Layer 7 of a small transformer language model trained on English Wikipedia (10 layers, counted from 0, width 128).
A neuron's activation on a vector x is SiLU(gate . x) times (in . x), where the dot is the dot product.

Input weights of the MLP neurons that the questions are about. A number n stands for (n - 500) times 0.0013.
n8 gate: 444 563 776 537 545 399 499 589 571 611 236 534 233 660 565 581 79 436 736 612 345 465 654 462 519 347 661 577 505 463 568 341 548 491 338 426 793 320 668 560 504 462 682 566 493 600 447 589 516 524 641 562 533 360 673 366 343 417 482 488 482 620 490 704 590 485 433 662 527 435 490 314 538 631 502 366 425 380 427 646 547 313 474 710 679 492 481 466 439 555 438 444 456 685 655 593 686 439 401 311 551 613 454 577 399 363 523 658 546 319 522 364 492 679 598 510 559 701 339 470 639 376 460 671 404 350 625 470
n12 gate: 533 544 567 529 461 368 627 368 483 588 382 370 525 423 510 553 710 278 580 397 537 485 414 577 736 221 484 492 672 511 358 529 350 495 552 500 704 658 683 709 421 620 748 426 745 318 751 488 578 800 391 331 555 347 577 488 488 584 404 306 597 377 529 425 704 628 661 683 566 284 264 607 453 625 677 418 451 754 449 559 482 499 195 510 718 404 610 558 358 594 316 551 449 754 563 625 464 440 423 585 393 543 456 267 249 425 511 352 379 432 550 582 454 483 828 674 367 493 537 480 527 496 526 323 477 320 559 517
n56 gate: 603 494 425 233 273 491 533 628 449 357 514 667 556 385 335 437 571 602 459 399 483 396 451 512 506 458 385 488 406 487 554 727 370 494 536 501 609 779 535 395 432 507 383 305 642 490 545 518 637 596 383 341 473 603 399 501 421 638 430 529 429 513 353 663 632 407 660 368 523 704 515 481 427 279 673 311 571 441 563 704 402 589 505 556 429 419 303 731 737 600 455 452 449 350 522 360 606 698 491 515 706 487 455 414 527 351 593 549 593 603 564 380 511 602 603 605 275 341 623 278 509 380 294 460 706 524 624 560
n71 gate: 595 562 493 477 416 264 409 433 420 364 471 498 132 560 619 535 558 598 724 601 570 582 542 585 592 628 597 689 323 640 457 563 492 543 479 512 462 426 742 490 360 709 480 388 509 463 677 572 683 475 502 499 595 571 548 315 607 479 552 251 414 523 452 616 435 647 442 451 481 501 739 526 635 461 640 542 640 568 338 634 610 448 574 694 467 467 613 524 430 328 574 399 598 522 563 424 574 488 589 387 588 457 346 532 442 567 557 643 510 290 580 384 446 585 619 692 311 476 645 353 627 579 345 531 613 654 675 667
n87 gate: 476 520 489 500 328 644 613 524 580 688 406 499 335 502 589 612 565 499 478 543 674 643 474 573 566 667 450 447 589 449 467 703 556 531 497 448 516 215 435 483 559 662 758 748 694 552 520 420 715 586 681 446 511 604 498 556 557 476 555 421 613 552 570 270 686 551 652 808 354 423 575 405 375 704 528 713 616 683 559 308 423 500 485 549 598 327 752 418 392 504 387 356 339 491 698 411 316 556 293 718 933 504 539 348 713 171 587 393 508 609 617 592 492 526 391 597 408 566 695 427 509 453 375 335 745 525 674 632
n107 gate: 505 594 519 403 514 496 511 345 513 437 405 569 541 517 542 606 310 427 632 460 510 531 557 535 660 308 467 574 329 595 351 547 498 549 588 544 521 340 613 680 320 515 517 375 501 281 313 396 563 603 680 496 527 354 548 437 564 449 559 421 367 445 495 625 618 432 734 243 311 333 615 656 536 377 572 459 558 506 237 287 460 568 593 674 634 440 450 715 354 487 449 531 355 718 320 770 236 420 421 541 550 477 483 541 384 407 537 619 572 551 677 464 375 695 237 396 583 491 694 796 630 684 597 701 626 655 565 510
n109 gate: 505 475 559 367 460 312 619 613 688 440 456 455 434 437 490 421 613 399 518 417 550 254 409 598 566 427 465 319 689 550 511 596 464 556 659 188 504 522 316 519 429 793 493 589 515 309 592 452 583 303 525 363 480 671 466 317 443 503 374 177 317 459 391 514 599 683 566 476 552 559 390 586 333 499 608 451 433 412 435 656 428 364 554 468 488 590 627 490 387 758 540 421 384 604 673 444 508 625 640 592 592 655 387 612 318 629 484 471 589 490 608 482 438 415 577 593 553 375 677 482 736 595 420 483 459 610 466 290
n132 gate: 322 752 390 393 571 159 555 614 341 570 663 467 450 752 503 764 709 332 433 399 553 434 434 443 384 602 562 491 758 479 323 490 391 613 731 381 479 679 349 476 497 623 144 401 326 464 495 414 471 493 604 526 709 485 385 611 519 650 450 345 471 464 466 472 442 369 536 427 402 398 640 593 414 484 486 610 396 636 326 615 454 260 360 600 524 506 486 539 358 541 574 665 503 495 609 328 484 565 610 585 492 631 556 457 601 554 516 156 640 616 560 327 312 172 485 665 481 498 549 376 687 462 306 507 583 435 499 376
n190 gate: 745 684 803 428 727 447 474 575 419 543 392 524 497 488 485 556 562 501 526 479 434 491 548 527 453 466 540 445 635 582 178 471 474 560 381 778 715 447 523 636 563 420 549 347 676 629 453 503 615 486 355 434 514 643 360 401 469 500 564 606 559 545 610 505 300 601 657 449 236 516 398 495 618 455 682 372 596 529 330 572 746 312 508 540 507 476 462 745 585 453 500 500 461 525 686 591 532 483 716 507 542 656 533 516 689 491 484 559 550 608 502 472 514 191 481 468 281 472 348 575 535 757 426 492 400 316 402 438
n196 gate: 649 449 526 585 567 598 579 401 403 602 465 504 507 469 730 318 469 402 852 495 528 317 529 655 686 363 525 507 645 610 544 634 273 533 462 345 746 319 616 520 588 560 676 338 496 538 703 495 517 843 389 566 454 689 452 501 462 530 401 316 444 562 437 585 523 570 198 432 492 622 326 412 323 552 476 432 540 472 449 559 517 411 599 512 565 659 361 450 389 384 409 445 394 636 521 572 529 387 559 519 484 596 390 378 186 446 485 758 460 421 429 363 620 598 628 361 481 580 722 354 432 532 441 362 393 561 695 330
n229 gate: 601 416 551 459 540 385 565 485 356 565 740 443 266 443 683 315 657 418 541 665 554 571 625 758 487 449 713 478 463 643 805 400 483 481 586 492 665 299 599 536 469 559 470 506 577 409 385 522 425 426 686 596 515 545 484 610 488 195 605 491 531 443 427 365 459 569 595 567 316 491 733 673 701 527 687 520 651 577 454 478 524 401 561 562 572 519 468 628 421 595 440 344 637 475 494 496 366 362 449 468 684 445 498 733 444 383 369 607 404 487 579 592 352 542 511 405 437 473 766 668 540 568 362 561 515 601 541 571
n8 in: 689 779 632 357 487 522 470 438 453 377 587 554 562 501 545 323 302 604 556 468 529 388 475 397 481 523 318 507 505 453 363 523 535 605 361 395 403 743 607 441 613 524 446 484 260 543 529 442 350 461 203 518 425 409 498 386 426 490 559 360 383 653 571 644 463 455 317 601 480 746 637 463 536 646 535 306 269 314 518 354 622 207 451 452 487 317 364 485 465 320 632 207 469 438 596 530 697 491 706 369 542 372 622 460 536 257 687 231 441 492 521 444 407 618 469 417 637 452 384 424 483 459 589 760 579 181 545 363
n12 in: 761 465 671 574 393 444 458 377 508 574 311 585 770 209 689 326 616 600 502 649 414 488 381 434 569 296 402 461 246 405 495 386 585 769 567 629 668 518 571 520 316 437 488 282 594 449 659 488 474 788 439 538 473 577 529 598 682 302 504 349 531 470 594 623 369 658 577 276 479 453 572 455 527 700 676 509 440 528 492 375 643 499 659 530 435 569 659 419 305 480 382 369 379 501 495 485 366 592 272 678 587 462 616 424 366 616 450 362 549 356 659 637 641 443 677 399 361 439 569 299 328 598 570 423 551 414 402 381
n56 in: 311 551 477 428 415 494 667 517 576 596 680 357 600 429 467 488 528 425 589 538 625 528 601 285 578 476 444 475 535 596 685 552 514 543 417 529 542 622 396 338 363 485 430 475 412 556 685 438 682 428 596 434 467 553 402 433 446 529 432 599 562 377 396 621 640 376 706 520 529 624 531 566 573 505 518 270 508 659 601 643 178 464 610 440 538 378 477 521 359 348 374 527 346 369 498 486 526 578 446 574 171 491 296 543 227 177 571 625 625 602 575 592 509 460 254 373 278 533 488 399 640 527 409 521 470 490 558 480
n71 in: 367 363 647 464 412 467 279 656 662 469 302 586 458 742 722 596 440 571 572 643 369 373 675 568 409 450 458 631 643 688 540 411 451 651 373 551 547 314 506 511 616 748 428 358 580 329 643 607 618 609 577 670 603 763 495 551 728 374 689 261 346 535 365 549 323 568 412 408 526 605 617 413 528 323 546 366 520 395 549 561 522 467 402 568 646 456 408 442 416 604 579 543 469 600 585 437 291 425 399 546 377 506 357 647 703 490 477 686 482 300 494 505 443 518 541 576 363 352 610 486 597 609 393 373 584 546 557 637
n87 in: 508 665 671 281 453 462 354 504 441 411 476 586 686 571 231 766 499 537 554 542 453 439 715 470 547 556 479 661 477 338 515 495 453 647 525 519 339 651 667 417 694 347 475 592 500 668 713 646 163 571 603 662 412 513 671 387 546 550 488 655 305 581 520 426 590 593 544 665 357 446 404 670 477 415 495 344 357 517 381 506 488 431 601 477 544 420 471 322 372 543 276 466 337 511 523 360 674 215 516 500 418 576 320 477 545 776 436 527 390 531 671 306 640 832 215 547 302 579 639 874 588 505 593 537 589 467 484 388
n107 in: 463 548 396 503 572 505 524 446 483 604 419 197 394 411 643 384 614 391 550 575 571 488 459 490 525 409 679 597 509 408 658 468 709 318 224 360 354 487 293 336 453 606 478 419 561 369 634 507 491 555 393 425 668 676 275 369 468 562 549 700 826 269 399 589 358 565 275 598 454 703 383 306 888 909 432 606 485 531 655 553 680 279 527 381 306 488 585 525 213 288 733 428 661 526 354 533 548 450 566 418 392 675 477 408 323 480 515 485 718 655 374 426 521 317 522 595 557 579 260 442 557 514 524 657 409 388 507 335
n109 in: 566 548 387 354 475 584 432 698 555 326 462 420 376 536 251 509 500 528 479 438 409 323 683 609 387 490 417 478 537 476 678 529 380 440 649 337 282 313 512 212 505 467 516 669 387 366 580 373 604 519 551 589 625 592 357 427 573 656 496 485 228 495 677 452 677 615 426 372 721 675 611 622 245 340 369 517 384 451 588 501 727 363 375 346 505 314 497 535 715 512 490 613 453 367 469 327 360 341 573 446 443 541 533 545 440 432 608 420 511 366 441 520 383 349 502 622 506 409 449 508 556 276 452 488 566 436 501 449
n132 in: 661 536 441 612 494 559 364 491 514 531 478 488 505 577 531 627 574 586 462 412 443 562 477 464 626 438 450 517 764 605 434 519 415 476 634 710 493 709 407 496 650 425 221 572 480 458 657 489 644 360 534 688 531 450 577 600 394 417 566 454 327 809 561 354 568 571 445 560 444 555 431 751 410 509 314 607 656 639 476 582 405 536 500 494 479 602 323 680 605 466 566 535 633 490 473 394 688 407 542 368 194 305 588 585 291 290 745 360 584 519 526 468 454 587 278 479 497 457 535 417 466 710 373 303 468 462 466 341
n190 in: 206 528 550 379 453 381 684 332 656 640 488 589 478 570 715 593 559 490 526 520 601 673 576 613 551 532 483 380 591 459 542 690 354 553 432 554 472 593 373 450 569 449 288 438 489 594 668 420 513 474 589 683 249 520 532 366 606 721 655 615 473 472 371 540 653 523 584 467 349 414 622 538 520 454 455 368 671 375 655 643 670 427 619 650 487 566 631 581 373 493 495 344 445 320 599 506 429 502 526 414 575 543 604 583 616 472 544 603 617 400 419 434 510 652 617 423 344 434 555 404 381 438 553 319 424 544 529 539
n196 in: 462 793 622 646 634 372 453 544 296 709 545 486 555 52 363 528 406 516 299 422 432 664 581 396 524 497 368 614 537 390 399 533 503 654 548 655 284 421 389 439 296 622 466 442 261 659 421 460 367 514 418 437 589 444 663 707 527 690 495 528 505 345 369 450 582 393 468 330 495 435 346 365 806 337 431 647 302 709 498 580 458 278 517 742 657 494 569 456 512 444 802 350 248 563 459 778 330 435 478 300 556 493 502 598 532 462 548 498 496 748 264 296 478 551 338 633 405 562 429 474 404 484 388 631 576 500 483 472
n229 in: 531 623 698 526 601 452 493 407 281 426 650 451 499 483 466 426 375 534 485 710 346 476 458 594 579 478 390 493 364 433 635 485 452 490 589 396 624 580 600 291 499 677 537 819 360 567 507 427 400 375 619 494 646 671 559 387 384 464 623 466 445 538 582 524 418 389 402 509 484 521 579 488 498 549 555 543 479 524 497 582 538 763 519 400 453 695 486 578 607 453 978 248 611 436 513 302 551 477 472 469 474 287 470 627 540 400 509 583 392 450 316 675 264 749 417 416 455 571 588 405 372 489 610 446 455 604 383 571

Each question shows a token from some text and the vector x that enters the MLP there. A number n stands for (n - 500) times 0.0091.

"ic": 374 529 571 506 616 477 555 579 544 434 498 541 452 563 496 618 520 421 572 568 514 443 507 402 438 458 473 548 617 629 421 510 467 480 451 534 464 523 519 429 421 538 495 585 466 524 663 508 508 489 428 577 542 338 401 654 526 518 412 611 551 578 494 447 488 633 504 519 574 434 566 412 619 531 364 539 533 481 624 491 575 552 527 468 521 440 313 455 640 428 639 456 485 399 533 596 334 400 485 478 476 642 488 559 548 565 631 518 445 414 342 391 507 518 577 437 517 573 598 535 409 351 441 521 388 461 255 458
The neuron with the highest activation: n12

"ein": 354 495 544 476 513 455 569 550 506 475 418 387 588 608 458 397 495 575 429 655 502 436 484 539 632 561 609 557 454 586 421 592 515 502 559 498 404 468 454 557 431 458 541 371 416 413 539 533 437 507 453 500 524 516 646 660 538 426 474 464 541 514 506 423 443 495 523 489 541 448 528 442 423 500 531 453 409 459 852 579 424 631 475 407 557 528 400 524 575 456 615 485 475 446 484 417 510 486 502 504 413 495 561 620 500 554 447 507 500 508 577 431 549 584 514 528 583 514 472 514 533 479 514 441 407 486 338 500
The most active neuron and its activation: n8, at about 0.18

"\n": 571 479 508 443 501 479 460 502 552 562 479 436 524 506 498 512 495 519 541 399 415 505 524 528 567 531 498 468 551 773 445 445 369 472 533 488 476 477 456 491 519 475 547 510 591 560 468 507 517 538 487 466 522 446 454 649 464 438 474 426 490 528 452 514 551 516 517 533 538 505 485 529 517 460 514 455 489 486 430 567 545 540 497 444 531 569 496 560 476 588 543 478 502 487 525 509 516 492 476 448 453 522 478 530 475 471 516 519 514 461 474 569 533 575 466 499 470 515 509 407 508 485 426 589 522 556 474 529
The neuron with the highest activation: n71

"in": 349 396 671 524 539 499 547 539 533 465 482 510 547 626 422 417 559 477 550 611 558 521 600 510 467 515 501 482 455 586 334 564 537 468 428 555 391 495 405 521 494 510 580 520 470 547 568 486 492 398 435 625 467 459 521 736 506 483 376 496 572 569 555 456 465 431 587 478 579 374 516 420 460 558 491 417 511 498 755 598 491 546 533 367 494 474 418 415 546 467 669 402 553 521 547 472 465 501 503 616 520 539 549 611 631 578 571 497 600 418 499 464 514 387 551 412 531 631 621 492 394 438 390 571 481 440 269 450
The two highest activations, in order: n190, n109

"eg": 415 472 495 421 502 463 619 441 488 494 422 350 709 627 530 599 584 348 466 389 527 403 524 421 607 549 434 390 548 565 449 462 335 422 521 526 538 460 623 479 481 370 546 586 549 437 453 351 559 490 464 643 472 328 460 632 523 309 419 600 568 581 603 445 338 443 505 590 484 495 487 476 492 596 525 391 366 533 707 526 518 475 501 640 458 513 339 519 553 514 610 547 386 468 471 564 457 592 447 492 515 646 492 551 492 518 556 479 474 506 465 576 422 460 476 467 489 397 548 479 494 487 630 444 381 472 308 580
The most active neuron and its activation: n196, at about 0.37

"og": 389 461 501 428 479 495 569 438 537 387 448 405 563 615 563 460 577 522 499 482 505 515 658 429 548 641 389 536 395 600 534 312 376 591 410 563 439 512 439 429 436 347 507 596 463 549 375 527 595 590 547 685 613 484 461 586 498 363 549 676 517 503 450 512 426 548 528 477 555 494 554 429 490 619 493 517 401 518 678 635 596 484 457 390 489 551 487 441 507 502 496 508 533 408 509 461 445 516 628 564 483 660 614 535 409 522 428 540 498 513 478 551 503 388 406 479 620 583 555 516 598 475 447 448 382 462 285 671
The three highest activations, in order: n196, n8, n87

" even": 364 453 508 427 540 547 449 476 585 390 528 387 603 470 466 468 395 600 608 628 504 495 558 576 376 502 604 524 446 643 428 372 364 436 304 380 512 501 479 550 439 443 508 485 490 424 424 651 514 576 568 512 473 569 556 476 611 367 413 446 511 397 452 528 464 592 472 379 512 484 522 524 510 477 526 413 489 394 566 473 444 597 584 402 497 489 446 503 585 555 424 343 468 622 504 544 411 414 424 629 535 524 518 460 672 441 548 563 585 556 426 403 536 439 603 512 691 529 532 587 476 565 575 509 567 608 583 471
The neuron with the highest activation: n132

" class": 441 502 454 544 536 491 492 543 514 486 449 481 549 425 431 421 497 505 588 513 501 483 413 419 466 402 570 472 434 613 407 541 376 502 567 406 271 606 581 556 324 383 554 670 425 437 422 480 399 372 510 448 553 466 599 477 747 438 705 565 477 511 480 526 341 592 495 479 487 503 579 510 631 371 545 448 498 505 529 502 502 527 475 441 526 611 537 347 539 556 524 549 334 543 554 539 510 440 538 540 578 595 484 584 387 500 462 501 558 493 568 495 539 554 422 563 492 299 392 474 477 498 615 545 398 514 281 460
The two highest activations, in order: n109, n132

"up": 467 428 478 579 511 547 612 624 608 593 452 550 460 390 442 585 511 462 462 485 671 452 559 526 395 429 263 435 371 563 622 407 479 628 624 618 408 495 530 507 445 385 619 630 542 566 604 568 336 456 481 526 409 377 457 561 408 377 487 605 543 516 508 393 587 564 477 580 535 469 427 546 466 576 400 500 372 444 569 488 511 559 423 427 430 519 498 466 544 480 535 612 543 633 461 503 606 531 433 522 454 608 496 637 590 437 424 341 470 540 408 432 501 463 455 273 544 658 590 389 628 680 659 446 389 498 449 542
The neuron with the highest activation: n190

" count": 508 410 583 517 619 567 490 583 640 608 374 515 576 473 459 520 422 456 468 554 522 449 449 483 561 479 357 327 465 600 521 509 477 427 486 556 408 595 582 515 587 664 337 647 487 455 375 529 633 518 535 559 593 687 500 530 674 515 526 624 451 525 501 549 545 508 593 538 473 408 598 493 532 517 332 471 354 473 603 499 609 421 432 439 486 607 479 611 565 647 549 480 456 543 561 429 490 572 460 506 552 536 554 536 497 522 396 453 579 494 791 557 494 567 546 527 553 410 354 568 599 531 510 426 324 461 404 421
The neuron with the highest activation: n109

" May": 521 478 632 498 443 538 336 701 500 441 466 425 518 536 452 439 469 521 508 591 508 500 543 477 530 465 401 432 402 647 574 442 577 525 490 520 491 477 528 430 501 617 387 626 516 552 419 552 354 494 423 472 455 617 575 623 429 485 637 470 418 516 542 563 524 498 406 468 392 560 620 611 652 487 547 487 324 482 618 540 512 508 552 506 368 502 509 589 374 413 639 398 307 533 572 500 555 588 449 413 542 395 624 583 510 420 437 624 553 597 551 546 545 436 542 520 585 484 592 460 529 601 504 454 457 481 334 487
The neuron with the highest activation: n229

" are": 422 477 442 590 455 538 488 472 533 480 396 553 474 441 512 480 331 379 596 546 520 551 427 507 542 422 464 521 526 715 332 422 397 475 416 434 483 520 509 525 506 478 482 439 434 468 405 510 586 454 497 476 514 588 579 580 666 466 349 455 567 580 591 404 485 548 505 557 577 410 459 480 423 581 713 443 470 519 534 376 545 536 496 517 567 487 485 494 500 526 439 569 476 515 596 564 419 457 403 359 542 532 544 540 573 453 427 460 534 459 439 433 495 585 458 539 429 490 489 543 450 544 454 529 509 477 568 444
The neuron with the highest activation: n12

" founded": 543 445 564 497 503 470 548 699 471 329 325 452 505 589 509 513 573 400 577 584 438 394 297 489 430 539 541 421 545 677 481 594 478 567 370 415 547 512 481 521 534 668 482 557 503 575 537 465 547 539 431 401 471 516 480 619 575 542 351 497 353 478 409 473 547 627 402 515 449 584 563 539 533 612 549 410 541 537 599 520 493 569 496 551 517 481 493 581 483 534 596 523 433 457 491 368 558 635 483 413 541 545 438 541 546 534 339 432 573 574 348 516 562 515 425 474 492 446 473 553 400 506 509 542 573 481 555 527
The most active neuron and its activation: n71, at about 0.85

" crit": 454 335 565 598 531 413 394 529 514 504 424 547 498 453 501 545 501 425 409 458 418 482 403 509 406 651 542 480 425 587 358 380 522 398 298 477 402 559 505 577 515 524 454 654 607 656 401 386 379 596 491 515 508 605 571 566 571 316 422 410 619 472 589 361 302 636 410 480 370 534 501 604 475 590 530 463 520 542 520 585 442 572 407 395 361 491 535 395 539 515 405 482 503 558 677 550 525 490 580 475 595 426 548 610 464 475 492 485 552 483 575 561 476 433 431 380 453 512 622 625 583 470 641 520 413 551 516 493
The neuron with the highest activation: n196

",": 577 486 561 470 443 550 503 533 624 482 494 550 423 426 454 724 500 567 499 528 447 544 459 479 592 526 600 499 535 716 477 497 502 545 402 659 520 564 414 460 640 487 547 428 557 461 582 586 434 519 432 493 443 473 547 513 664 485 400 484 508 522 479 482 470 499 439 490 522 490 488 581 499 521 503 511 375 460 639 498 428 509 492 498 524 498 430 367 558 454 519 546 469 330 523 669 448 484 532 369 527 496 538 555 475 468 421 449 489 532 407 438 468 413 456 509 508 383 398 471 566 519 369 450 505 466 559 488
The most active neuron and its activation: n229, at about 0.76

" bar": 511 509 390 501 573 544 548 474 558 454 416 448 467 530 403 375 568 416 578 513 493 674 548 471 393 392 419 422 423 624 382 527 516 471 509 596 269 452 647 428 457 594 573 644 506 454 559 653 341 576 457 486 368 474 579 591 509 523 491 659 412 490 557 495 531 625 458 368 456 415 574 423 670 418 547 522 570 512 567 487 497 562 515 474 432 574 456 577 336 559 518 455 426 517 531 480 378 441 415 521 569 550 484 608 628 506 461 485 599 591 510 462 446 562 524 447 600 526 557 529 541 470 339 537 483 308 395 439
The most active neuron and its activation: n107, at about 0.85

"acks": 410 472 397 532 445 507 515 616 450 401 523 524 465 434 510 466 508 390 535 626 566 455 613 502 481 571 468 554 542 643 421 508 536 511 520 467 399 419 514 547 371 333 477 483 382 474 509 494 485 456 531 412 574 579 445 618 722 598 591 416 538 599 513 462 574 545 477 477 446 394 518 506 574 582 608 477 425 478 654 493 538 441 646 500 339 507 540 576 558 610 509 446 526 499 450 514 399 642 502 529 486 553 544 679 453 486 446 523 456 426 617 438 441 434 441 526 517 532 600 514 544 508 502 533 420 480 410 517
The most active neuron and its activation: n109, at about 1.3

"epend": 317 392 671 497 492 557 473 554 473 404 437 595 513 457 410 380 616 370 464 588 509 529 562 405 442 493 320 517 447 528 446 440 402 499 286 603 520 412 647 544 613 600 504 581 511 460 503 646 508 512 570 641 374 340 469 583 594 257 635 490 433 550 654 578 465 606 489 465 553 427 513 441 549 567 495 428 377 542 582 563 526 499 274 653 524 493 547 499 408 526 563 474 385 691 651 451 475 489 467 583 519 475 463 535 457 459 507 418 540 439 314 381 525 385 403 498 564 442 505 484 514 526 335 434 476 570 347 483
The two highest activations, in order: n12, n8

"-": 495 526 601 523 448 518 500 593 533 518 418 515 475 501 500 620 523 648 505 497 413 561 491 529 558 485 535 526 521 715 411 580 504 482 561 556 504 503 500 361 504 493 647 458 529 563 416 590 550 539 556 420 501 410 466 658 616 476 439 525 612 582 499 630 464 481 498 517 584 521 496 414 502 508 423 585 492 531 614 442 483 461 537 459 601 475 451 347 453 419 519 552 581 552 564 511 423 485 477 555 505 458 561 544 535 496 523 445 491 660 463 545 476 425 493 442 546 427 386 530 471 581 586 504 568 498 433 436
The neuron with the highest activation: n229

"b": 315 495 284 613 555 603 384 666 508 497 460 490 515 614 468 335 484 496 451 428 540 514 616 293 516 466 512 418 590 535 494 592 399 412 562 565 537 452 602 360 454 398 530 457 543 447 366 570 514 574 494 527 491 406 563 570 490 444 469 585 539 451 570 467 537 505 394 489 542 572 508 433 486 482 318 456 568 471 728 486 515 434 589 604 521 501 460 396 520 485 451 532 564 470 294 548 556 551 440 447 462 691 547 532 666 501 596 448 587 541 399 481 479 567 511 484 694 509 385 624 393 346 585 648 368 451 462 512
The neuron with the highest activation: n229

"es": 446 434 569 603 404 549 499 609 461 390 443 437 573 508 491 550 531 562 523 615 435 489 435 376 442 520 509 496 485 599 554 549 408 598 597 597 542 492 634 425 676 398 444 365 412 387 493 536 501 513 384 419 457 516 440 483 474 626 294 395 586 500 523 342 521 525 539 480 502 397 562 514 494 381 572 513 381 483 630 444 496 382 428 356 361 564 594 531 537 474 559 454 560 423 474 616 511 644 568 433 428 555 535 645 449 412 405 482 388 483 365 410 570 430 427 478 524 590 575 543 373 535 578 499 522 521 275 441
The neuron with the highest activation: n107

"y": 485 472 276 540 529 526 478 594 440 469 479 532 507 505 526 689 363 507 474 457 525 593 507 521 546 530 575 535 516 635 666 447 559 561 550 504 457 444 505 555 485 519 405 575 461 456 495 539 415 516 472 387 422 477 563 592 669 417 354 662 484 571 493 406 488 476 446 549 559 365 553 607 656 509 376 547 453 347 623 455 558 461 659 420 398 343 457 533 388 498 452 590 514 510 451 503 426 536 533 549 474 531 551 595 581 670 599 505 526 526 483 382 439 436 537 472 443 492 480 515 464 439 572 550 455 468 242 524
The two highest activations, in order: n8, n56

" Z": 419 508 591 407 358 593 503 465 510 495 553 472 607 461 553 412 482 654 483 535 528 451 490 529 418 672 458 475 492 538 474 470 379 554 592 507 481 474 518 244 589 400 358 421 478 496 531 472 412 618 444 423 544 613 474 437 470 501 501 542 545 569 683 556 517 516 361 480 430 510 570 524 689 370 450 514 449 599 768 444 589 610 505 435 568 469 353 564 652 467 544 370 476 554 558 495 506 608 555 439 562 495 453 614 440 584 441 360 459 435 399 587 417 434 534 554 564 496 477 447 558 457 461 588 483 549 479 520
The neuron with the highest activation: n87

" earl": 424 401 434 570 556 541 492 601 525 452 651 498 615 381 446 547 375 479 563 441 420 264 610 431 514 625 505 534 386 532 471 454 452 406 440 544 642 493 482 554 506 786 489 559 578 612 535 500 546 616 446 516 494 508 513 646 467 360 475 604 482 459 692 493 456 378 356 465 498 483 449 519 285 427 335 377 565 503 395 503 547 582 346 548 572 493 627 555 544 563 502 620 548 550 475 488 351 586 630 489 430 579 527 531 530 370 400 462 544 528 540 549 439 471 586 452 387 527 397 635 425 539 455 557 597 397 541 480
The most active neuron and its activation: n87, at about 0.3

"ol": 372 378 578 460 477 564 539 466 500 589 522 512 547 509 440 516 549 518 490 503 503 445 514 320 455 383 416 497 641 528 418 543 460 459 566 687 464 450 375 484 567 672 410 571 525 499 619 590 572 518 569 466 545 488 624 719 692 139 356 551 394 534 530 515 436 588 454 562 569 538 450 525 492 568 453 533 457 457 662 553 653 517 434 519 527 553 541 537 610 387 492 378 444 418 498 502 421 484 515 557 474 480 484 590 598 462 448 475 469 409 483 535 585 505 437 391 494 361 496 582 437 413 620 370 475 432 344 503
The two highest activations, in order: n107, n8

"r": 518 437 740 462 454 691 525 464 393 620 499 493 583 619 384 561 595 641 417 492 512 499 685 468 444 500 553 472 503 576 505 538 308 541 377 620 454 381 520 518 538 442 458 461 458 444 511 541 569 578 704 444 500 428 547 637 545 396 434 455 554 496 483 464 411 524 587 554 401 457 384 555 743 530 429 486 368 481 627 406 537 431 544 517 398 483 444 575 619 522 604 560 456 428 507 437 494 484 497 429 403 586 434 621 615 568 610 496 509 413 460 468 513 530 597 528 365 530 614 534 524 522 537 446 449 318 433 392
The neuron with the highest activation: n190

" war": 521 501 420 404 541 513 533 477 540 361 525 310 540 472 434 518 557 524 527 488 509 508 392 478 465 394 409 396 474 669 497 515 516 401 504 559 487 455 592 552 464 356 544 540 442 463 409 562 381 520 564 545 393 569 469 709 558 486 754 436 422 497 465 489 416 580 425 490 477 398 522 674 458 454 441 470 460 501 537 571 461 439 473 388 461 411 433 500 387 603 495 673 420 602 471 469 467 491 420 484 426 579 494 609 396 492 531 485 639 573 469 412 507 457 477 438 473 539 612 500 576 640 500 592 495 420 387 506
The neuron with the highest activation: n132

"ance": 375 447 473 471 581 400 500 457 481 387 514 448 540 463 501 449 525 414 505 599 571 488 563 399 439 495 512 559 498 671 507 487 493 465 472 492 523 496 574 516 425 411 533 500 328 513 526 546 494 519 522 596 493 470 427 725 659 529 613 578 491 574 498 456 447 517 479 502 570 546 543 502 543 542 499 469 566 383 656 475 446 479 636 547 391 437 440 580 537 456 543 561 559 490 454 531 379 464 586 582 523 578 538 579 547 498 538 521 498 473 511 396 497 508 460 481 587 442 555 456 532 556 470 516 424 491 332 545
The most active neuron and its activation: n87, at about 0.22

"39": 451 426 693 591 681 552 527 513 259 561 422 583 563 540 562 513 320 421 436 556 368 408 576 519 506 446 608 476 545 577 571 601 416 523 522 625 452 528 506 328 543 521 536 483 393 598 471 504 470 492 434 516 544 550 512 593 623 588 567 402 479 563 593 434 466 604 485 482 505 322 426 399 473 445 494 423 376 511 545 515 491 513 519 300 450 536 623 436 513 601 631 385 392 460 529 412 549 523 421 450 471 443 521 597 494 610 332 455 486 541 464 539 602 435 552 462 552 714 461 574 454 535 583 470 540 496 487 609
The neuron with the highest activation: n196

"ble": 408 471 379 335 573 511 565 380 414 435 551 538 476 525 511 547 536 485 556 608 413 536 517 523 480 485 710 536 459 588 409 496 455 364 508 584 482 549 514 615 546 447 577 541 448 462 466 527 577 565 477 489 570 492 520 664 700 556 500 606 450 500 481 427 415 461 352 527 560 557 470 496 576 364 479 569 554 441 654 437 555 465 546 479 464 516 530 517 603 496 468 585 401 441 434 493 375 406 437 669 440 605 365 521 682 471 396 494 341 386 411 493 476 540 525 415 700 426 377 583 264 515 477 564 423 544 306 419
The most active neuron and its activation: n56, at about 0.53

"c": 288 497 662 482 565 561 521 554 429 590 409 442 527 452 521 440 563 473 565 544 633 474 568 352 437 501 475 529 533 556 349 558 389 555 342 416 511 523 441 395 394 461 419 483 492 598 505 575 606 710 556 556 471 541 514 671 472 396 375 543 469 525 499 447 422 550 393 442 602 642 509 427 728 533 475 553 383 546 575 411 430 472 514 496 484 572 435 414 671 407 570 454 524 484 545 526 330 504 483 399 518 590 561 560 644 603 504 535 427 457 385 489 439 591 455 383 359 425 702 518 623 378 377 625 449 373 370 502
The neuron with the highest activation: n196

"ian": 428 502 565 547 571 533 477 592 550 422 643 478 642 533 436 475 546 443 499 512 476 407 532 502 485 599 462 508 498 668 553 509 451 515 458 668 487 476 562 500 545 463 482 537 360 503 520 502 422 479 474 499 573 404 539 711 573 545 471 685 340 611 477 486 493 585 640 584 559 469 531 505 389 563 412 575 518 464 589 646 665 549 411 514 506 431 530 492 426 448 473 554 498 452 510 451 471 574 532 518 531 520 428 545 564 526 585 508 485 444 313 413 429 434 505 433 526 628 554 457 482 440 578 430 523 469 314 339
The neuron with the highest activation: n132